Layer 9 of a small transformer language model trained on English Wikipedia (15 layers, counted from 0, width 64). Numbers have three digits each and are written without spaces.
Take only the direct path to the model's output, skipping the later layers: a vector added to the residual stream pushes a token's score in proportion to its dot product with that token's output vector.

Output vectors of the tokens that the questions are about. A number n stands for (n - 500) times 0.006.
"wide": 393517800604544286354557538498482504478449711645415282510424538412279528400321481565485513505750529621397558326582321533598505354569555591538509387626598546831535420456272460755506321371639423
"ications": 633549604450384499449333670387383370360436724562460581443553242346318516383274442547462555469343424596367440720643461446401586647659573432428438358794753705744455503504547639723619366349596353
"ence": 335396556513411358546495574319497459336456451672768622635596478597361519619396486485494512410452441352482517380393398680332422588821590340475605323713363744557591508381331684565589538444575474
" to": 406513605380406473562451623584462594551419335613396465644394556544516492561475480451500489363536548449596525545565577608480455621487432512476566468384494519400540501475557409511592483572269547
"aded": 487502432451471361446450450383550436502385524504315639806631525429507514535408529635452530543408465672530214660600332505559207562590439333346460500512592602652561400644452430581810247646491663
"ing": 335324654403606647543416638368406472306572522584471662527410496385365450371531299486506464379522597264616624430692660643638562502642534433375633383430519596662488411468555429513610542577470382
"jected": 505403525587629467318499541619568407389454524510366529535625519389529545496506421446453475620487342576555208396613507682409428411609522476487525281742481499776581349612422481530616399584535478
"DST": 584394532663313330441546430576593370721816692574389396638706292492568564348123538612424524641548556619501281602273234367360652492329555633248264424925614400668530606619457524750501465296453427
"ilt": 433604450461425473503565460490645418610580543363525641702621402431522511370565375534455391450288397638586386557377481477549576546583531274389546355576304601591616331690330656515702346595598497
"astern": 561433355689731077379572615627715465620373753514469378485597643224490513361565449773473225650430456556578334423445390741463482446504510267362527227340618635671410663480451380644558450593580616
"tr": 599619331527706492447467418595501395689457423551550590361553307376546519527321568431504535433433392516597575518553332578601521296313528525418587472685501436660443498414618571579528545418489521
"ements": 472475641498305527473380463365390502392491394475720655553441423429328551355289641424476537551359322562392432628295580510510627437823535369430682375576728630493321554579280518706758484659669563
"ensity": 647398564588672487444397299536491414815573425439681495471629395618429518458325501462381327659544505482533534807404334361395451673554585474552233225632472572557387434554377488604539663583510443
"==\n": 368543412531343510494402459644353454554592550656461405630399654404304517572356713535504592374549388494547440516436480315527509633804534639591560124401598455511393266474511604511591620234796664
"able": 331659551489337382428394485539264454421568630659369517600484353557486527522486507427512610290641542425479418587614516457542344473612451525458504414429432697861499351454435520630747507659559379
"ct": 574721413402589561429395564648408406600762613385574514426574531359471478593510534516441332339420421571489338618454506488587450421542384416309626485547479507704391718418326537592522451651495472
"ished": 448594555560442549445544379331669403473426753334467653591567425465439530543584530564457511351372435647311385652612321592551485550539418464311546293593390778862478497522431545628765171336512426
"″W": 406657447407474415469489385703425401611621614426591423508395603371582554553286332559437568444502354657486580564483305423512485404549588417569320309584454648721567659486638686543435327542565482
" name": 454415355664388499595608503520603545624515731620526481602545443442376506639395463422437432487688495534462379575393311555551561432610453432356508528540510387493560337508406345495538643456568556
"ify": 578506754526495473277342509473409452439479426522410654552444519575434524580354388415472753399350396566507752653569319714465571532518561431522378420662395631699339358430388565634578569313551530
"iss": 614520509438595485643554467407504397403517438477555536592533580439470491537284533523504581491465463411602407471526474377442366486473595465189499447499583527697539616516642455515469447665538512
"ences": 322538528658407527579571541410464448319477368616732567638469559547309490537367572600432532369491178413417508599325463732356495517690579327432492423793280772646564430454365623604624449438597436
"w": 443570470320579581431379317531537497496531387564496639493459536558645464597408551503508474393579565424527436419611369528515560416450529551469532457475507394474565448428601482512471579593572604
" Mon": 569542458496483568553568564493601484494384512465510616433504422543530519415542414446510450549550445569496543495402488559502528433311472548485370559507493460506517563519492563484532449477558488
"imately": 451530609637626551338280598411453467616367158496464473725613558505352506272347559537509654510309454976409401763570311539547350616750534470382328379649464660448224296887317758658593465180478662
"stein": 590620546414469504311396533440627485536510573515507574514457489479442485267329435526500519471676527568603415443415392533572694528656600396460460382688592737414689288528387681550358400337551418
"ield": 537412468535772401348342249610606406722652607390537565774593701360464507259468380570474574446350456638415412453513539657578596387667616374416568342705519580446328608394682318498566426387399438
"°E": 705418343683420371299412357463460457529598596632613434609474555362417526499322561707409469372638356744429483598202544388559638664632480628498420321496416600482532587524508461536315459427491871
"day": 410542616614786489492504496296571374615500550678567456476229616506384504565375399374472496442509488720520407469342394732687758285622528477285575374509517562701305602555357222530649394622265645
"vel": 486617417440579376307366613580556451546500479574462594361660419522556551517441554524495597492408418478634324442381481506468591332546490386282450451417686593654567676369411601503656495608652413

Each question shows what one neuron of this layer's MLP adds at an activation of 1. A number n stands for (n - 500) times 0.0011.

n16: 504503404495458445532517518575713333511524469430510504288577474287499376594472472359474549505457430341644446586518605524457553495474682584387627614479526558577443514570612489508407531421467548
Which two tokens does it push up most, strongest first? "tr", "iss"

n295: 558443390541583562552541384554592332379455350415587453583511661511493621431576515373250550354507545581522395564507572527377480535540396425568567674395486494228661555464686509600377562559385647
Pushed down most: "wide"

n165: 361550457533605459439537311607644677757320512561779578612396574221654449598456566625400586545304648469390251181754480673587509429489561319159474391509383271582694483590628366468487583402594572
Pushed down most: "ications"

n176: 539526507381473633607642633328384434574391430340529638380572438444448526394365358612658473458684599442600573427586609701503462621257463344476652573572846536446564158459341788377431373521433491
Which two tokens does it push up most, strongest first? "stein", "ing"

n141: 377524643411618386547634493539543466686580535368618311494537438234483386543609607372557578465379534480624478589447546423391784498748444453512407532515368519527372552460619417479369470551559403
Pushed up most: "ield"

n76: 460563482536306524632492450688510346475491456566641351534471542513435291533440606509449515512647639393397248467473727498652444528404447543422382678538481353463423560445548435592529610410568635
Pushed down most: "ify"

n70: 696466444584573383538433369505692630460730482483619187420565497737459580478755418366448638281355303693449471264516161624766666478295542385442631620448507561352411613574420380390673490619535492
Which two tokens does it push up most, strongest first? "day", "ield"

n86: 488684517595553705520492559465537614493558334399528598514492565483557539305536470318551380604480506236244502388468665459465587455532447434600490594531476195572610708400589395372477534359615584
Pushed up most: " Mon"

n108: 528499417496434358617553424565697514458454413485570503677539378528634439458616530440535508408484451517508426441448436554409588512502543379615505447525476575569419506534477630428473507552450432
Pushed up most: "ilt"

n50: 360286798459299437404678451348295511535602487733490618421453340615408794339356538351332490576323670797714532578445562673593680612516135435608515462267386367423496448556518424792597443471389737
Pushed down most: "iss"

n104: 343404423545492519459524509507438380597555358478415592539582447477455559417628534553340386710697438527445584558570313399571567488626440640497539438596546446585500329728367559341416609538451503
Which two tokens does it push up most, strongest first? "imately", "ensity"

n201: 407490480574368407669391440438398553508511659544457596368390435367374470396440475508698453546379574474448493415495410531622748568585536452507374388700599498498573455543418588604448662463596554
Pushed up most: "ications"

n310: 386549655482287341678236619413551514659486653553492573474370337602359430428416589621674449507479594722578462418483353437620593598194469614582589510483644574391244468537465728270446589353407623
Pushed down most: "jected"

n211: 475394512570362717602429516402446467374489490581542383475521562522495579532564469493515424439609569487429517381521501513497457589573481491378495608396459449422373523481566515487553618719618473
Pushed up most: "ing"

n235: 399483538375586582536393510580599765488459551319518415510267471380523474445437672459485599628341566507625461584557485562373662390538457461487551495421399500411559469556570490389583441513719489
Pushed up most: "ements"

n208: 408360543540586523625417383443389456611477660572614660312683405293526482639504429590471658512489737361460399229487547542401537314555440483418672522442539530518564485535635332496562658589591279
Pushed up most: "ing"

n15: 653651522537535493390439386858307465603421451596633368613533453381502359401552434543500561426607417439576171626467319397390491517711482356474515487528435607581591719475632366549541146630529563
Pushed up most: "″W"

n209: 434398532352428465389490669437529492692553512578409448452450567604512529592508539606387379549461647397494433421521433518575473488612446397568617502573516298608505564494464537415655534407443420
Pushed down most: "°E"

n0: 506491536527438499579529300463642536462711661472579300582478580452593612542500378414537494565461522566459408489529624406377484415706296489525590476544494514497544445342502437533442582412482437
Which two tokens does it push up most, strongest first? "ield", " name"

n55: 490534629563489598539479547515368680435538506643534312375406746484493545541316499537431533457521537640635509517430440470521559621595537344573710486557420527521412319552295361343201503434620457
Pushed up most: "==\n"

n94: 578423642680529520631545595614408406723612213402420387443509569748726538729345426370292393625714662296414494454540466607410303382780658302411301360436644537389672435406651408481429653348579375
Pushed up most: "ensity"

n210: 565744440424401598492475406615397522520500429421634485333588584572564376533454472327676679492546497217580387289513448385666564554600401435650588588445624539456370530546664512546438300504535475
Pushed up most: "w"

n244: 450480567669404368587495355588531405438393456572380500551631508680356339453407467385481684437565535610314529673321504568603588588431583548539643486411625557397525403383561504650467496370519485
Pushed down most: "ct"

n220: 410523575465613302258382480518563480543462529405372352294658368485454507530653502428444538676494564478574477428736646512557564506540409419286243482504362428539686641531537748535558410633733427
Pushed up most: "vel"

n27: 418569690411578386425605542412575889463606502507278438588608477435448570633736480396485305405370646609558554492570357635583446281597409494300470311514302487574410506519628434524522474329514642
Pushed up most: "ished"

n241: 517471501504603466663531580510404435483477454453501483519513496445475338600581479524545585473644545241635448419409584408335510558462589473423445690435553654354412630389674535449422597523473535
Pushed up most: "iss"

n238: 560514600462540373487606525547497530664530333516386439491208472349530498454560457461384522511492636574532478607571552462638575402687587458517591440617440511604473644535369348473404369572516397
Pushed up most: "day"

n65: 586541397513458586551569474496530335339602516641796425307453551515378603526210435488606609493361185236486444398630396544476564546675443578446380591624383764545428649443399543533593639612660312
Which two tokens does it push up most, strongest first? "ences", "ence"

n197: 495611473384524511621554355556487471660724481403555432457503515286615296727388591458460382484462571439643509480495602347390554429560369431476611598383529557514552592532543508269507614513449484
Pushed up most: "ct"

n57: 532484402486564414602478466517596525605510553547652600392419524491551296499629729342445537573608476495429387432510490448330438563458400411607367596541386449504264509516635485538618627615477428
Pushed up most: "ensity"

n318: 520264615434430430419550401329598393540513594350476470405537591393546417599498328641423457345494257553613712578588581423495520414311605570695562539761593630536419479540409609607435566529422483
Pushed up most: "ify"

n52: 501369655305507483305390565571412452552653412433446492590551343552465455557514463391541604410366554500543609369399504561448634494492730339395540611550540594572363543380446782603359453571668557
Pushed up most: "ify"

n159: 542477380434520536624322586448572474484488380484397470652751619557585529465342486481602627379534548478326310524435601498766484434549374391565625576632586331459329444585517596500438503359498483
Which two tokens does it push up most, strongest first? "imately", "ield"

n72: 525539471409544556517432535424490423656554455651422515639382520553497623629546525486419505410541585466603450503384356406543469385713392473496511543355466562425504431531464587518417555528501525
Pushed up most: "==\n"

n122: 560383814358370402448483770518606973629477557540586334541351254574253518591639419405656734410717557630235401329249387605620202515625384352713322470672633574455431427422631493660335567412419397
Pushed up most: "wide"

n133: 454389403422631426549539536528401393527515481347364625489585544452667398547493474572445697641510668419504452465472342568459688508506644491530458541380471394495466500569478374504399593575406615
Pushed down most: "ences"

n294: 630478488537517349421367516457458408416612490457533352471500445244584408506621565511639573622557488392611483416456438418475489533560342700539549481487338543603425429570574724607637398615504441
Pushed down most: " name"

n100: 480495456431439568703621490523704416421436664553603409499469598485422528602570399479444510502472693349611461481578521594597377580655453455433603719373617461423376360300283270448614594322517526
Pushed up most: " name"

n168: 529536509436561420463467485600507345673491543442464398352500447255514419542580424488219505550364501523564448468594497501462555504528626444422530558610446597678519540562640426474415514537680529
Which two tokens does it push up most, strongest first? "astern", "″W"

n140: 475428338512695604482393418573570452508512528443534714511522539639594391442551559313325473404484289675480524533336534364469441672494533504513509560352623429569610463536554536443510378468545600
Pushed down most: "wide"